Layer 5 of a small transformer language model trained on English Wikipedia (11 layers, counted from 0, width 128).
A neuron adds its activation times its output weights to the MLP's output. To switch it off is to set its activation to zero at one token and run the rest of the model.
A neuron's activation on a vector x is SiLU(gate . x) times (in . x), where the dot is the dot product.

Input weights of the MLP neurons that the questions are about. A number n stands for n times 0.0049.
n28 gate: -23 -3 -6 -16 28 44 -9 -20 25 -28 23 22 -6 10 -4 11 17 -13 8 -39 0 -17 -18 -19 -29 -2 42 11 -6 24 -12 -4 37 27 8 19 14 14 -9 -27 -15 -68 -1 5 -20 -12 45 -2 -50 -7 5 7 41 37 9 1 18 -25 -10 -4 3 24 -13 7 2 -38 -7 -20 15 16 -19 -13 -42 -9 8 -65 12 27 -10 2 -51 -18 -33 -14 -32 43 1 10 23 44 7 -17 -26 -22 -23 10 -30 12 11 -24 -33 33 -10 12 20 -50 1 -25 3 3 -44 -41 -6 -12 -22 20 35 26 18 7 -39 -17 -14 0 5 3 -43 -59
n152 gate: 7 -26 6 -8 15 1 -21 43 9 25 -26 5 11 14 2 -31 7 26 -12 0 2 36 4 4 -11 -25 -3 5 -40 -5 -22 15 -17 -12 -21 78 1 74 24 -27 -49 -61 16 -8 -12 -53 -13 -3 5 35 -10 3 -23 42 -46 -2 -1 41 -3 18 -29 -19 -72 24 4 14 5 4 -7 12 -13 -15 -68 -1 -8 9 -32 -9 2 -3 9 -7 -9 -6 -50 -26 14 27 23 -17 -7 19 -4 8 -9 -38 -13 7 -12 67 -15 34 19 2 3 56 -25 13 -20 11 27 -5 28 -5 15 60 -2 30 7 -18 11 -6 10 34 80 -18 47 23
n236 gate: -41 2 11 -55 4 -13 52 -29 -28 17 4 -32 -3 -1 14 -32 -9 -23 -47 46 14 -5 -39 28 -12 -4 1 -6 5 7 -25 -35 -42 27 -18 31 -15 -22 -6 -27 -33 -31 28 2 -6 -33 43 12 18 6 -14 63 29 -5 -26 33 23 -5 5 -15 49 -19 -4 24 -23 -20 -62 -24 -25 2 -63 -3 8 16 3 4 -8 4 -15 -17 2 1 34 -5 -57 24 39 -4 -18 49 29 11 -38 3 19 77 -32 -70 -49 -7 -7 43 -20 26 -10 -36 32 12 61 5 3 26 -56 6 -3 40 3 24 14 0 2 -2 -15 -17 -3 58 -44 -21
n242 gate: -4 -2 -2 -38 -18 82 20 16 -14 -2 51 38 16 -27 -39 -17 4 3 -28 -43 29 -47 8 -20 12 -53 28 -82 -13 -33 -33 -53 42 -2 -11 3 -2 -23 -31 35 -35 -15 45 -12 -67 -7 26 -20 -31 -47 -5 -25 48 -44 -23 65 44 -1 -62 -33 38 32 -15 -1 12 37 66 -64 51 -32 -28 28 -14 -45 -2 18 -6 -21 12 -35 17 44 -11 -51 -37 3 47 8 16 -5 2 0 -34 33 17 33 -3 49 -16 -34 -27 -9 -42 20 40 -34 53 5 2 -65 -50 3 -2 -24 -34 26 10 -19 33 7 -15 -4 27 -14 54 -56 37 6
n259 gate: -30 -27 11 -9 2 11 6 -3 6 21 -20 -34 40 10 -20 -5 17 -17 -5 -1 -4 15 -24 -13 -4 -12 -6 -7 -15 14 -13 -9 42 8 -31 6 -42 30 3 -19 -5 -11 -21 14 7 24 28 8 -51 -8 20 13 -10 -1 -10 17 -4 10 -30 6 17 -40 -33 32 -5 5 -55 -42 31 4 2 -25 -51 22 0 2 1 -26 8 -10 18 -52 -21 -72 18 1 -3 6 33 -35 33 17 -11 -36 16 7 45 25 -8 -41 -7 -10 -13 0 -19 -8 3 -40 12 -27 -13 23 -48 -44 -28 -37 11 15 -26 -8 -1 -13 13 15 -1 -34 -25 13
n282 gate: -6 -29 -1 -26 -7 12 -11 -10 -12 -38 10 -55 16 20 43 -16 -7 -8 -35 16 15 4 25 -17 -42 15 -13 -18 -3 57 15 -55 14 -18 -1 -30 -18 -32 -25 -7 -17 27 3 -39 -15 -6 46 37 -4 3 -21 4 -22 -18 2 6 -7 -24 -20 30 -17 -25 -21 17 -13 -62 12 12 -34 24 14 3 25 9 9 -8 42 -37 7 -14 1 -22 -10 39 13 70 -3 12 2 29 70 1 -40 4 10 9 11 -32 -5 -15 -40 -4 45 0 -18 -4 -24 -16 16 44 -17 -33 -31 -5 -6 -31 12 36 13 -16 -28 15 -37 17 -13 -1 -1 -33
n305 gate: 11 -14 -33 -12 6 13 -14 -31 -19 -4 4 14 -4 -26 -47 16 16 52 -22 -4 66 64 -5 33 46 15 28 -35 -6 17 -75 -33 50 26 -36 35 -29 -38 -49 -13 -31 -15 -10 0 -42 4 32 -6 -37 -11 -11 0 43 -28 10 42 0 44 -55 5 -6 31 4 -8 -6 -33 23 -33 56 -47 -42 -33 -25 6 -16 -9 5 1 23 -55 33 19 -46 6 -6 -3 67 -16 12 5 6 -34 -57 12 8 27 29 4 -4 -17 -5 26 4 26 18 -22 -1 -8 37 -33 9 14 -13 -38 17 20 -25 -13 14 52 30 18 18 20 -7 -22 52 -31
n28 in: 4 -21 -10 -2 29 45 5 -3 -15 2 -15 -54 25 -7 -60 20 56 44 -13 36 0 -31 36 -20 -14 -17 41 -3 4 -6 1 24 -36 -14 -29 -37 -35 -25 -6 -3 23 6 37 -11 -25 55 2 2 9 -8 -15 63 0 17 -40 -1 -1 -25 16 -25 1 -32 -4 46 39 18 35 9 28 -17 2 -25 -4 2 5 -34 -1 -37 37 23 16 20 -5 5 2 31 37 31 4 45 8 21 43 -23 -19 9 -22 -16 -17 -14 -2 -17 26 32 7 -4 -8 24 20 48 1 -24 21 -18 -35 4 18 23 36 12 9 61 -24 40 6 -30 -14 -22
n152 in: -10 -22 -23 -31 -11 10 3 0 -35 -11 16 -29 42 14 -61 -3 -3 20 -4 -5 -3 -37 -2 20 -17 -7 -11 -34 36 7 20 21 -3 19 -10 33 -31 33 -9 -19 -47 -13 -6 39 -42 -19 19 -48 16 -34 -20 1 -18 15 -34 -12 -40 -19 -14 -9 11 -14 -46 16 -12 -94 -6 -40 9 -11 -38 -12 6 -22 -9 -34 -3 17 35 -3 -2 -17 -48 19 -30 -9 54 -60 22 9 -28 35 12 -37 47 -9 32 -22 33 2 10 49 4 10 38 -15 -11 -41 42 -23 10 22 35 -44 -38 -6 -7 -17 9 -26 53 20 -10 22 24 19 39 -3
n236 in: 45 5 52 27 -23 -26 -12 -34 -26 19 2 56 17 10 12 -33 -20 14 44 40 43 55 -13 14 48 -5 -13 -14 -36 0 -29 -3 -3 21 -3 -40 -41 33 20 30 54 39 -14 5 -13 29 -8 18 7 10 57 -11 -6 -25 9 3 -15 38 -5 -6 11 -55 -52 0 10 27 20 -4 30 -59 26 -24 -65 -4 10 40 -20 -7 4 11 36 -16 -19 -5 -6 13 -30 45 -8 -27 39 7 44 8 -27 -23 35 49 -27 -6 46 -4 -26 -10 -34 11 -56 24 -55 -61 -5 25 34 -80 7 -23 -5 -23 21 -6 56 37 -14 -11 44 5 7 5
n242 in: 24 -17 40 -29 -46 -12 34 7 6 -13 46 -4 -4 -44 35 -24 -10 -3 -46 3 -21 -36 -2 -4 -67 -41 3 -25 29 -3 38 -14 -28 -35 26 12 -30 47 -20 4 -32 -40 65 2 2 -33 74 9 -5 -28 10 -10 -18 -48 -22 6 9 -33 36 20 -4 21 -1 -7 -6 22 8 -36 -72 42 -13 14 -11 -1 21 -38 7 0 40 -4 -20 11 2 -7 -35 45 -7 33 31 12 17 28 -25 -7 -9 59 -4 -3 -19 -37 10 -5 -32 -3 -18 30 17 -6 26 -52 -8 -26 -46 18 -78 -39 19 5 21 0 35 2 26 -28 -40 -29 26 -20
n259 in: 40 -2 11 20 13 -1 7 -10 -13 -36 18 33 -36 5 28 -10 -43 6 -19 36 38 -9 24 32 17 9 12 -24 -11 1 -19 6 -24 8 32 1 26 -22 8 19 14 -2 28 -17 -14 -3 -15 11 47 3 -32 -7 22 -35 8 23 12 -19 18 -14 -17 9 9 -19 19 -10 29 17 -30 -21 -20 6 28 -18 5 -11 6 9 8 5 27 19 18 63 -35 -2 -20 30 -6 21 -23 -6 6 13 -9 12 -10 -24 16 20 -14 25 -14 -9 0 1 -35 10 23 7 1 11 21 17 54 72 -14 -12 7 -14 26 -11 -8 -10 13 36 17 -11
n282 in: -25 3 3 23 15 6 26 12 32 38 -15 24 -1 -43 1 -15 26 34 25 -1 -15 19 -8 -23 8 7 8 8 13 -35 -1 33 12 28 -23 1 8 13 40 -9 -33 -24 1 19 -31 18 -9 -8 -10 37 -15 15 25 -29 -13 25 15 25 47 27 -25 -22 11 7 32 42 -7 5 19 -8 -5 -12 19 -2 7 -34 3 11 -22 -30 -2 -2 15 -19 -12 -34 -13 26 -29 4 -21 -36 34 15 35 -11 -23 -13 21 -13 8 3 -33 -3 -15 4 -4 9 -45 -73 22 -9 12 -7 12 -15 31 -1 18 35 10 -5 -19 -9 15 54 -30 -5
n305 in: 18 -8 4 20 -28 29 -51 19 15 -16 29 22 -16 21 -3 6 -22 -23 -6 -4 -20 -38 -14 -5 37 -25 -10 -40 48 -9 -43 -12 18 25 15 -27 -19 -38 -11 45 -19 2 55 13 -12 48 -57 -22 15 10 53 -6 -14 -40 6 8 15 -19 -27 2 -11 19 -24 7 18 7 26 -12 -5 12 24 -27 28 24 49 60 4 8 -36 30 18 33 14 7 17 27 -9 -33 -2 -40 -41 22 -4 -21 37 -14 4 21 -9 -14 2 5 -18 -17 8 7 17 -4 -9 -20 -8 34 16 76 7 38 -9 -1 35 -1 -43 28 23 17 42 1 -8 33

Output weights of the MLP neurons that the questions are about. A number n stands for n times 0.0048.
n28: 13 4 -20 31 14 33 -23 -30 14 17 -7 -34 -4 19 -54 29 30 1 -13 5 -47 -36 7 11 -33 1 63 -18 -11 -6 3 22 -53 6 -19 -5 -13 25 -10 12 22 13 15 -50 13 19 -4 43 -6 2 -40 39 6 26 -11 25 -7 4 -13 -1 -17 -3 -1 26 15 -1 -7 -11 2 -51 -10 -15 31 -4 29 -20 -22 -47 -26 30 -2 -4 11 6 -38 -3 54 -16 13 21 38 53 39 1 9 44 -50 -8 -1 9 18 -1 19 15 -9 -23 -33 26 -41 -14 -7 -8 -5 -13 -47 2 4 -1 61 9 -19 31 -14 10 -19 -28 3 -51
n152: 13 -32 50 31 -21 40 -19 8 10 52 -33 -20 23 13 56 37 -9 -6 -13 -4 -19 0 -16 15 2 -32 7 1 -13 8 10 33 -25 -30 -12 45 16 47 -31 -46 -16 -61 0 -22 15 -38 -4 -18 6 6 -42 -15 -3 -2 12 -16 1 4 -3 26 -20 15 -41 49 21 16 12 -24 21 -26 -44 -2 -23 24 22 -8 -4 -2 -20 -6 -12 5 -12 14 -28 -50 5 -24 -30 -23 -31 -3 6 4 -34 -36 -35 -11 8 39 -36 25 35 -39 8 -25 -24 19 -29 2 10 -26 27 6 1 -18 9 24 -10 -21 -26 1 -36 -3 61 -20 27 38
n236: 4 2 67 -4 -14 -13 -19 -13 -22 -28 -15 44 2 -25 26 -56 -23 37 27 73 38 52 2 56 66 -3 -2 -55 22 -2 -16 -63 -2 34 28 -14 -13 21 -11 1 13 29 22 -10 -4 -5 -13 32 -10 10 14 32 14 -39 -24 24 4 -6 -17 -29 -38 -49 -80 11 39 28 27 -11 20 -52 15 -59 -38 -30 1 51 -2 -2 -25 36 27 -18 -40 34 5 15 14 59 -35 -5 77 25 26 32 -23 -14 20 36 -23 -23 66 14 -15 37 -38 24 -38 28 -38 -19 -5 42 43 -91 47 9 3 -19 -5 19 79 67 -40 -30 42 31 43 29
n242: 12 -9 20 -19 -18 6 33 29 10 -2 44 26 -29 -28 3 -36 9 32 4 -3 -20 -10 4 -7 -15 -31 23 -40 -15 2 16 -41 33 -47 11 -16 -25 19 9 18 -5 -62 34 -31 -16 -29 57 8 -51 -94 19 -11 -36 -17 0 -9 -5 47 5 39 23 20 33 -9 36 14 11 -52 -15 -3 -1 21 16 -14 -9 -26 13 47 68 -18 -10 53 -51 -34 -31 -21 -31 37 -1 -49 2 24 -33 1 9 2 10 -1 -24 25 2 -19 11 1 31 16 6 26 5 -46 26 -15 -25 22 -52 -21 3 19 55 36 5 46 76 18 24 -34 26 -9
n259: -11 -19 5 21 -13 -8 -5 -14 -22 8 21 46 -16 0 14 13 -33 -27 -64 4 45 7 8 0 3 18 10 -51 -20 5 -15 -9 -9 13 -7 -13 -17 3 18 33 -5 19 -21 -33 -9 -1 -5 27 5 -20 -18 10 -10 -17 0 71 3 -12 29 24 12 -27 -16 13 -11 -33 -29 -19 -8 7 -17 4 -12 3 -24 1 14 1 16 13 50 -20 9 -39 -18 21 5 -10 -24 3 6 -23 -12 7 -3 54 36 2 2 6 -14 -2 -55 9 -26 -18 -12 10 26 -1 27 28 -23 -44 12 51 -15 -17 -23 -7 37 18 -2 -8 36 4 -7 -9
n282: -3 -5 -39 63 4 26 -19 -36 17 6 -35 26 2 -20 20 7 10 18 15 -6 -14 7 29 9 -44 26 12 -6 -28 -7 17 20 -36 21 -18 -15 -20 -8 27 4 -8 -15 -7 24 -9 39 -6 4 28 54 -8 20 -14 14 -14 4 -30 -32 31 -1 -26 13 5 -26 19 -14 -5 13 -11 38 -8 -47 -11 -24 11 -18 0 16 -36 35 32 11 -17 21 10 -50 10 -30 -19 -8 -1 -42 -8 -7 17 16 -5 -6 29 38 31 15 -17 40 -28 -23 3 -54 -21 -7 6 11 -17 -2 -9 -12 7 -24 8 -15 15 10 10 4 19 -9 -21 12
n305: 3 -9 13 18 3 11 20 42 4 -20 31 39 -10 7 6 -2 21 14 -1 27 -29 -17 38 -5 38 -28 -15 -39 19 -12 -18 5 16 23 24 -20 -53 -59 2 60 14 38 -5 -28 -10 1 -44 -4 -27 11 5 39 -12 -11 -27 -13 10 -21 15 -36 -8 16 9 9 -14 0 -17 39 -4 32 40 -34 40 16 18 33 27 -1 -19 -1 23 10 66 -22 7 -24 15 -34 19 -19 6 17 -30 -13 11 67 9 -40 -44 -2 -1 -4 -69 37 5 -14 54 -9 -40 1 13 36 14 28 1 -8 7 -25 28 11 -35 -35 22 4 31 30 -13 -10

Each question names a token from some text and the token that comes next. It shows the vector x that enters the MLP there. A number n stands for n times 0.034.

Then comes g, the gradient of the next token's log-probability with respect to the MLP's output, scaled to length 1. A neuron's effect is roughly proportional to its activation times (output weights . g). A number n stands for n times 0.0035.

" so", then "ap"
x: -10 23 -4 18 0 33 -10 17 -4 -27 11 2 -8 -32 -32 -14 -11 -13 18 -8 -27 5 6 -19 -2 1 -5 24 2 -13 -3 10 7 5 7 -8 -1 -5 2 -21 -14 2 -13 -2 11 -6 17 7 -18 -6 8 -4 22 -8 -4 -5 -14 5 -8 18 -20 -2 -28 0 6 13 -4 -2 7 5 20 -12 -22 -4 -5 -1 6 -1 -12 0 20 16 4 8 15 2 1 0 2 14 -10 -13 -25 25 0 -24 -16 -1 14 2 1 -37 14 -2 -13 -3 34 3 7 9 -10 -18 21 -2 -48 -7 51 -26 6 1 11 -6 2 -2 -22 9 12 -12
g: 33 4 8 -23 -15 -14 30 -44 7 -5 2 27 35 14 -9 28 -11 -1 8 -1 31 -20 -14 -48 39 -49 -19 -36 15 27 54 1 -10 0 8 -24 32 -86 26 -51 6 18 -9 7 28 7 -33 -13 -8 -21 5 10 10 -27 16 -15 -49 -10 8 8 50 26 -27 -12 26 -15 -11 4 33 2 11 4 -42 38 -51 32 23 22 33 7 -31 18 -16 17 44 4 17 3 -7 -16 17 3 5 28 10 10 -4 10 32 48 17 14 41 -29 -22 -25 33 23 4 -8 17 20 -22 -49 18 8 -17 11 -58 -3 -30 7 30 -23 -1 -6 -2 -9
Which neuron, switched off, raises the next token's probability most? n28

" us", then "er"
x: -18 1 4 -14 16 -17 5 -20 16 18 0 2 -20 31 6 -12 -3 2 17 -6 0 -6 -9 -10 -34 12 5 -18 -6 -22 3 0 5 -13 20 -17 3 3 -9 -4 -28 -24 -9 -1 8 -4 2 -3 0 -3 -7 9 -3 -7 4 8 2 15 -1 23 -5 26 -39 -5 1 -20 0 -10 22 31 45 8 5 -20 3 -11 10 18 33 -4 -21 13 2 -3 -21 6 -12 -11 4 -15 -4 -6 15 9 -1 -23 14 0 12 2 -10 -19 16 9 21 15 8 -14 -16 -13 -14 -18 -11 14 -30 -6 -3 7 20 1 -30 11 16 -12 -8 -20 0 -14
g: -39 28 -20 9 1 44 1 -19 -57 17 -29 49 -12 -18 -18 -12 21 18 -1 0 -22 -2 16 -34 3 -10 -29 -33 29 -13 7 8 -3 -32 31 4 -42 53 -7 -52 33 -8 -3 2 -14 0 1 76 12 3 19 -30 -14 45 -3 7 -6 0 16 -12 56 -55 -28 1 -11 8 -18 -3 -14 15 -5 17 1 4 34 17 -32 23 -10 -32 -45 1 -42 17 3 -30 -51 0 -1 -31 -27 -20 -3 -10 -43 0 -33 -9 20 14 7 -13 10 19 48 -41 -7 -17 -20 -17 -37 48 30 4 -8 0 -32 -19 20 -7 4 -29 12 -3 19 -38 24 37
Which neuron, switched off, lowers the next token's probability most? n242

"ell", then "m"
x: 6 -5 -23 -5 -6 -16 -18 -14 7 22 5 11 -9 6 3 -14 18 9 11 -2 -21 15 11 -15 18 10 -18 -13 -5 -7 7 -5 4 -1 2 -9 -2 6 -1 -4 15 5 9 -15 6 -8 -8 -7 -13 -10 -9 5 -9 -24 10 -7 10 26 29 -2 -10 -20 -12 -8 -4 -10 9 13 -32 9 15 0 15 -4 -13 28 11 9 -21 -19 -3 28 -2 2 17 12 9 24 -3 8 18 -23 13 -18 -13 -41 20 0 -17 11 -5 -29 1 2 0 -9 8 -9 -18 13 -2 -17 4 31 -7 32 -10 28 49 10 -27 9 12 -15 8 10 2 3
g: 43 14 -16 -26 -12 -5 35 -10 -15 38 6 24 1 -41 -2 -4 4 27 9 -58 -29 2 -14 22 -9 23 -21 -37 -16 -7 32 -52 -2 14 -32 -3 17 31 27 -29 12 -10 31 -18 -58 17 60 -5 12 70 30 12 19 -7 0 -10 -1 -40 10 -3 -8 5 -10 1 21 -10 -22 34 -1 -65 22 18 -17 12 -18 7 -11 6 39 13 22 -18 21 -48 11 22 -15 35 -10 -17 1 -22 -17 -4 -13 -8 11 23 7 11 -39 -49 -9 46 -6 -36 -62 12 -24 37 -12 -29 34 -24 -14 7 -13 -12 -41 0 -16 35 17 15 24 16 -17 -19
Which neuron, switched off, lowers the next token's probability most? n305

" years", then " with"
x: -15 9 15 8 -12 -1 -22 14 -3 -22 -5 -30 5 -12 -5 10 41 -5 12 -37 -6 -5 1 -25 -6 4 -7 30 -7 6 -16 4 34 -32 -11 12 -11 -42 0 -8 -7 -39 -11 1 -1 -5 4 5 -30 -2 1 3 -2 25 -8 16 -12 -17 -12 5 -3 -6 36 5 -2 -12 -4 -9 5 -16 21 -9 -8 -2 1 -36 9 9 11 0 -23 -15 -12 -14 -5 -7 -11 -9 9 6 -9 6 2 -4 8 -19 -1 9 -14 -3 0 2 -18 -1 17 8 13 14 -11 14 -12 -20 50 23 -15 6 -8 9 34 7 -33 1 12 9 7 -8 26 6
g: 8 12 22 -34 17 20 3 -27 -15 42 -25 -44 -21 -3 42 -48 -62 13 63 24 -26 -6 22 -31 -12 6 -10 -9 40 65 -23 -34 2 18 -15 17 13 -14 -7 -5 16 -39 78 12 1 -12 -10 39 -36 -14 2 -20 -3 3 -20 -15 -45 -23 41 -1 4 2 19 41 -11 -48 -18 -9 1 -5 16 -33 -5 -29 -28 48 -20 1 -26 3 29 -28 -21 6 -10 -44 9 -30 1 -26 -22 -22 -5 -5 0 -34 6 5 16 19 -18 2 -27 2 30 -13 23 38 4 23 -4 20 -4 0 44 14 -27 -10 32 31 4 -36 -26 7 23 6 4 -15
Which neuron, switched off, raises the next token's probability most? n28

"orld", then " Pro"
x: -32 -6 -11 -5 -6 -9 -1 -17 15 28 -10 13 -3 -31 9 14 -33 14 34 -20 -22 7 10 -6 22 1 -16 16 -5 1 18 6 4 -3 -18 -7 -6 -36 10 21 -9 -4 5 3 -5 2 -4 14 12 -15 14 2 -17 12 -3 -7 -8 4 15 17 0 10 4 5 2 -9 -8 -5 15 -27 18 -26 15 -4 -26 -20 9 -1 -4 -2 -37 8 -8 -7 48 -12 -8 -1 3 13 6 -8 37 5 -2 -37 -15 7 2 12 -26 5 27 17 -4 -4 -4 -30 -25 2 -2 -4 -1 21 5 16 8 20 14 3 -9 3 25 -7 1 -14 7 13
g: -33 2 42 8 -4 -38 -4 -29 11 41 -12 24 -5 21 -22 2 -6 29 -17 45 27 22 -18 11 -28 -60 -2 -18 20 -10 45 -15 -27 -8 -41 11 -12 9 -17 -53 -16 23 19 -15 -8 17 11 29 48 22 26 -4 -8 -1 -9 -33 18 6 -5 -36 16 7 8 51 35 22 -5 9 16 -33 5 10 -60 -27 27 -2 -26 -9 4 1 6 -10 -17 -3 -10 46 1 32 25 18 70 14 57 1 1 -16 -81 12 -10 6 43 8 -29 -1 -12 -6 -48 13 -28 30 2 16 30 -49 6 -30 7 -12 -12 9 1 26 -6 -24 2 -11 -2 3
Which neuron, switched off, raises the next token's probability most? n242

"4", then "',"
x: 28 17 -15 21 -6 -1 -35 0 -18 -37 1 -12 1 14 -5 -13 6 -12 -5 -17 5 -10 -5 5 -6 11 -1 0 -6 23 32 3 -9 -23 16 18 -14 3 7 19 -15 29 -5 -4 17 11 -5 1 -20 -7 10 -21 -5 -4 15 -1 0 11 -2 -21 9 7 -9 6 -13 -11 8 2 -20 6 -10 -32 -15 2 -21 14 -2 4 -7 17 -13 -7 -2 17 10 16 14 -6 6 -5 14 1 4 -19 -3 2 -2 8 -6 -5 4 -13 41 -12 -8 -2 -9 9 15 22 -12 9 22 13 -3 7 -10 3 7 -14 -12 4 5 4 -20 -12 10 -2
g: -16 -14 52 -14 -1 -74 -20 24 -12 44 18 -17 1 10 -10 -13 23 3 -27 45 25 -16 -19 -4 7 8 13 6 24 -19 -5 2 9 13 6 26 36 30 -20 -1 -17 -2 16 2 -15 14 -29 -18 29 46 30 16 -18 22 1 10 21 24 11 -21 15 22 0 5 -16 -20 -10 -4 -24 -32 -23 -20 -28 -14 -17 -20 -24 9 18 -55 15 -15 -18 -2 0 26 12 -14 78 42 -38 20 -18 -19 -5 27 1 -7 27 -19 6 -6 33 64 42 12 -29 -10 -1 3 13 20 -8 -71 72 27 23 -1 -17 -21 13 -63 16 -3 37 -12 -5 -6
Which neuron, switched off, lowers the next token's probability most? n282

" S", then "ter"
x: -2 59 12 -6 -5 13 -4 -5 3 22 -2 17 2 -18 -15 20 -2 -2 6 -11 15 10 -9 -6 3 -3 13 -7 0 4 8 4 12 -20 10 -3 -6 8 -3 -8 6 0 -11 -6 -12 1 -6 11 6 -2 10 -16 9 32 -2 0 5 -1 2 7 9 16 -4 -10 13 -22 -5 -1 18 -16 -29 19 -17 -1 -5 -10 7 57 8 -3 1 -12 -5 -8 6 12 -3 -8 -17 -11 2 -15 22 3 -1 -3 -22 2 -19 -3 -2 -2 -4 -8 -7 -6 3 -9 -34 -8 7 -1 -1 18 -25 -12 9 25 -24 -2 -4 -12 19 -8 27 14 -6 -13
g: -11 29 43 1 -31 20 30 9 10 17 -6 -9 -39 -11 10 -16 -8 27 -3 2 -17 -20 7 -29 36 -33 7 -12 -21 -2 -52 -44 41 0 46 -3 0 -15 -35 50 -7 14 -5 -25 -4 26 -8 -23 11 29 34 -35 -23 0 -9 10 -8 -20 -39 6 27 0 6 7 16 -15 -14 62 1 42 -8 20 33 32 -5 -40 -11 -7 35 16 -49 -4 12 -12 -12 -70 -43 -9 26 -7 26 -19 -10 -32 -11 -11 -23 -18 -12 1 -47 -58 -43 5 6 -5 -19 15 -32 35 -26 -2 24 1 4 49 -4 13 -61 -8 37 29 -9 -25 -10 15 -12 3
Which neuron, switched off, lowers the next token's probability most? n28

"1", then "7"
x: 12 -5 1 11 -6 -3 -21 1 -12 30 2 9 1 -19 -8 15 9 10 -17 -30 -1 -7 26 16 -12 -16 -17 -24 5 -9 24 -9 2 16 17 -20 5 -19 -2 -5 -12 18 8 5 -5 0 -3 -12 -15 8 11 -28 -21 -12 19 -2 3 2 -29 -2 -2 28 40 -6 -7 -1 8 10 0 -4 -14 -7 -6 -10 -1 10 -11 -9 6 -5 2 18 1 2 16 0 18 10 -6 12 -8 -3 -18 -3 -10 7 -20 2 -4 -6 9 -8 -22 8 3 -20 4 -5 3 -40 0 -7 19 -12 -22 -21 -25 -5 44 -2 10 6 34 4 -13 -7 18 -7
g: -74 -6 -24 -26 11 59 1 4 -5 17 27 10 -5 -19 -14 8 7 1 -22 1 30 7 -7 -10 59 -50 10 -36 -3 -5 -44 -32 40 41 -36 2 -24 -36 -52 26 -24 -10 26 -50 -62 -18 6 -19 25 15 -23 8 34 -23 -27 50 37 -7 -48 -28 5 3 -31 -10 17 17 14 -9 25 20 -40 7 -14 8 20 13 8 -3 -14 -16 33 -5 -1 -7 -19 -7 29 -16 15 -1 5 22 -15 -10 -4 33 29 16 -16 12 12 37 -21 45 0 -2 59 -6 13 -35 -11 20 -3 -31 -1 48 6 -14 2 17 -7 -23 24 -5 34 -13 -6 -10
Which neuron, switched off, lowers the next token's probability most? n305

"y", then ".\n\n"
x: 14 2 -23 -8 17 -21 -2 1 -6 17 1 -24 2 11 -15 -17 18 -13 22 -7 -6 4 4 -4 14 -21 -4 -7 -7 -3 6 -1 -11 -11 -24 7 -9 14 6 -7 9 -5 -15 -6 23 1 -8 12 -25 31 12 -19 -12 -1 2 6 5 -26 20 29 -16 2 8 -18 2 -11 23 -10 4 10 19 -17 -1 -9 2 -3 -11 36 5 -8 4 -15 -8 8 30 -7 -20 -13 6 -11 14 3 0 -4 3 -30 16 -13 -20 18 -15 -44 24 -5 7 7 -8 -7 -10 -5 -3 -5 -4 6 33 -26 -4 7 4 -8 17 -5 -17 -3 25 -15 -6 -5
g: 29 25 -18 3 -31 -26 -14 42 -17 4 24 15 -6 -36 -12 37 2 61 -9 -10 31 30 -25 30 -26 31 -29 45 9 -1 -23 15 28 38 1 -4 -20 -4 -1 32 -40 14 -29 15 3 -7 -36 -3 18 -4 16 -19 -5 3 -4 -12 -20 -27 30 -1 31 -8 -38 26 -6 43 10 4 -28 -28 6 -13 4 7 2 -10 19 27 -23 5 -75 -21 -63 -16 36 -17 -25 -41 4 -26 -32 -3 17 13 18 2 26 -36 -26 -1 12 27 31 12 41 5 41 -24 -25 -16 -23 1 21 0 -44 -32 -1 -16 -9 -9 3 21 11 -55 65 7 36 -4
Which neuron, switched off, lowers the next token's probability most? n259

"6", then "'"
x: 5 -17 0 8 -6 -6 -39 1 -18 -19 -4 -5 -1 12 -8 19 7 -11 -11 -7 1 -1 1 -24 -9 1 9 10 -1 21 15 1 -5 -17 7 3 -7 30 1 -8 0 17 6 -5 15 7 0 3 -14 -3 6 -13 -2 1 14 -9 5 11 9 -21 9 -11 -5 7 -2 12 7 8 -16 14 8 -10 -14 5 -22 16 0 9 2 15 -26 -14 4 15 15 25 10 -2 8 -5 15 23 12 5 -5 -17 -20 7 -11 10 2 -13 59 -8 6 -2 -10 3 12 15 -11 -13 -7 -4 -4 -8 -37 3 21 -29 -2 -8 0 1 11 -17 25 -2
g: 17 34 2 -29 -10 58 -4 -6 0 3 48 14 18 24 -22 -66 -4 -28 5 15 -31 -3 -19 9 -8 2 -9 11 -38 23 16 -30 26 7 44 11 -47 -5 22 -22 1 -24 -43 1 31 10 -2 22 -14 8 18 8 39 -27 -25 7 -28 10 -29 -21 10 -23 -59 -25 12 3 -21 -6 64 -10 6 -12 -47 18 -8 42 20 -17 -20 22 -20 2 -8 1 6 1 1 -12 -30 -35 21 6 17 23 -5 14 25 46 -41 -11 -8 -8 -10 -13 -47 30 -10 26 12 10 0 -5 -37 36 -41 24 -9 -14 -15 51 -8 62 -31 -43 10 10 -15 46
Which neuron, switched off, lowers the next token's probability most? n282

"sh", then "im"
x: 25 -1 4 0 11 6 -15 28 -19 34 -2 13 0 -1 -15 -25 8 -20 50 -11 -1 1 -9 11 0 10 -25 3 -7 1 20 -1 -21 -2 -5 19 -10 -17 -4 18 3 39 22 7 22 -3 -18 2 19 -7 -1 8 -1 -3 -1 15 -17 9 47 8 6 -3 12 0 8 8 16 12 -4 -21 -6 -20 -11 -5 9 -22 -13 17 26 -4 -28 -2 1 8 5 11 -6 9 -5 25 -21 -12 8 11 -15 -14 1 16 -7 -2 -9 2 -4 10 6 2 -7 28 13 -15 12 -42 -29 -33 -12 -29 -12 1 -3 -8 -4 4 -5 6 13 17 -15 -7
g: 25 19 -5 -40 -10 18 28 8 -35 -6 3 25 31 52 38 -7 6 18 -23 -31 -18 10 -31 47 -19 23 11 13 15 -36 -11 -17 23 8 11 4 43 27 -44 1 29 -42 11 -36 -20 -32 -35 -1 7 5 -30 -16 29 -27 23 34 0 6 -7 -7 7 -28 -11 -24 7 20 -12 -20 -35 -13 -36 -15 -49 -74 -10 4 -9 -21 14 22 -23 -15 -12 40 -10 5 -24 20 22 -1 -4 27 -25 36 5 -2 -26 -38 -42 2 -21 4 -20 -15 -13 5 -32 31 -15 18 21 -22 4 -49 45 60 -22 35 58 9 12 -5 7 -20 29 18 -27 4
Which neuron, switched off, raises the next token's probability most? n236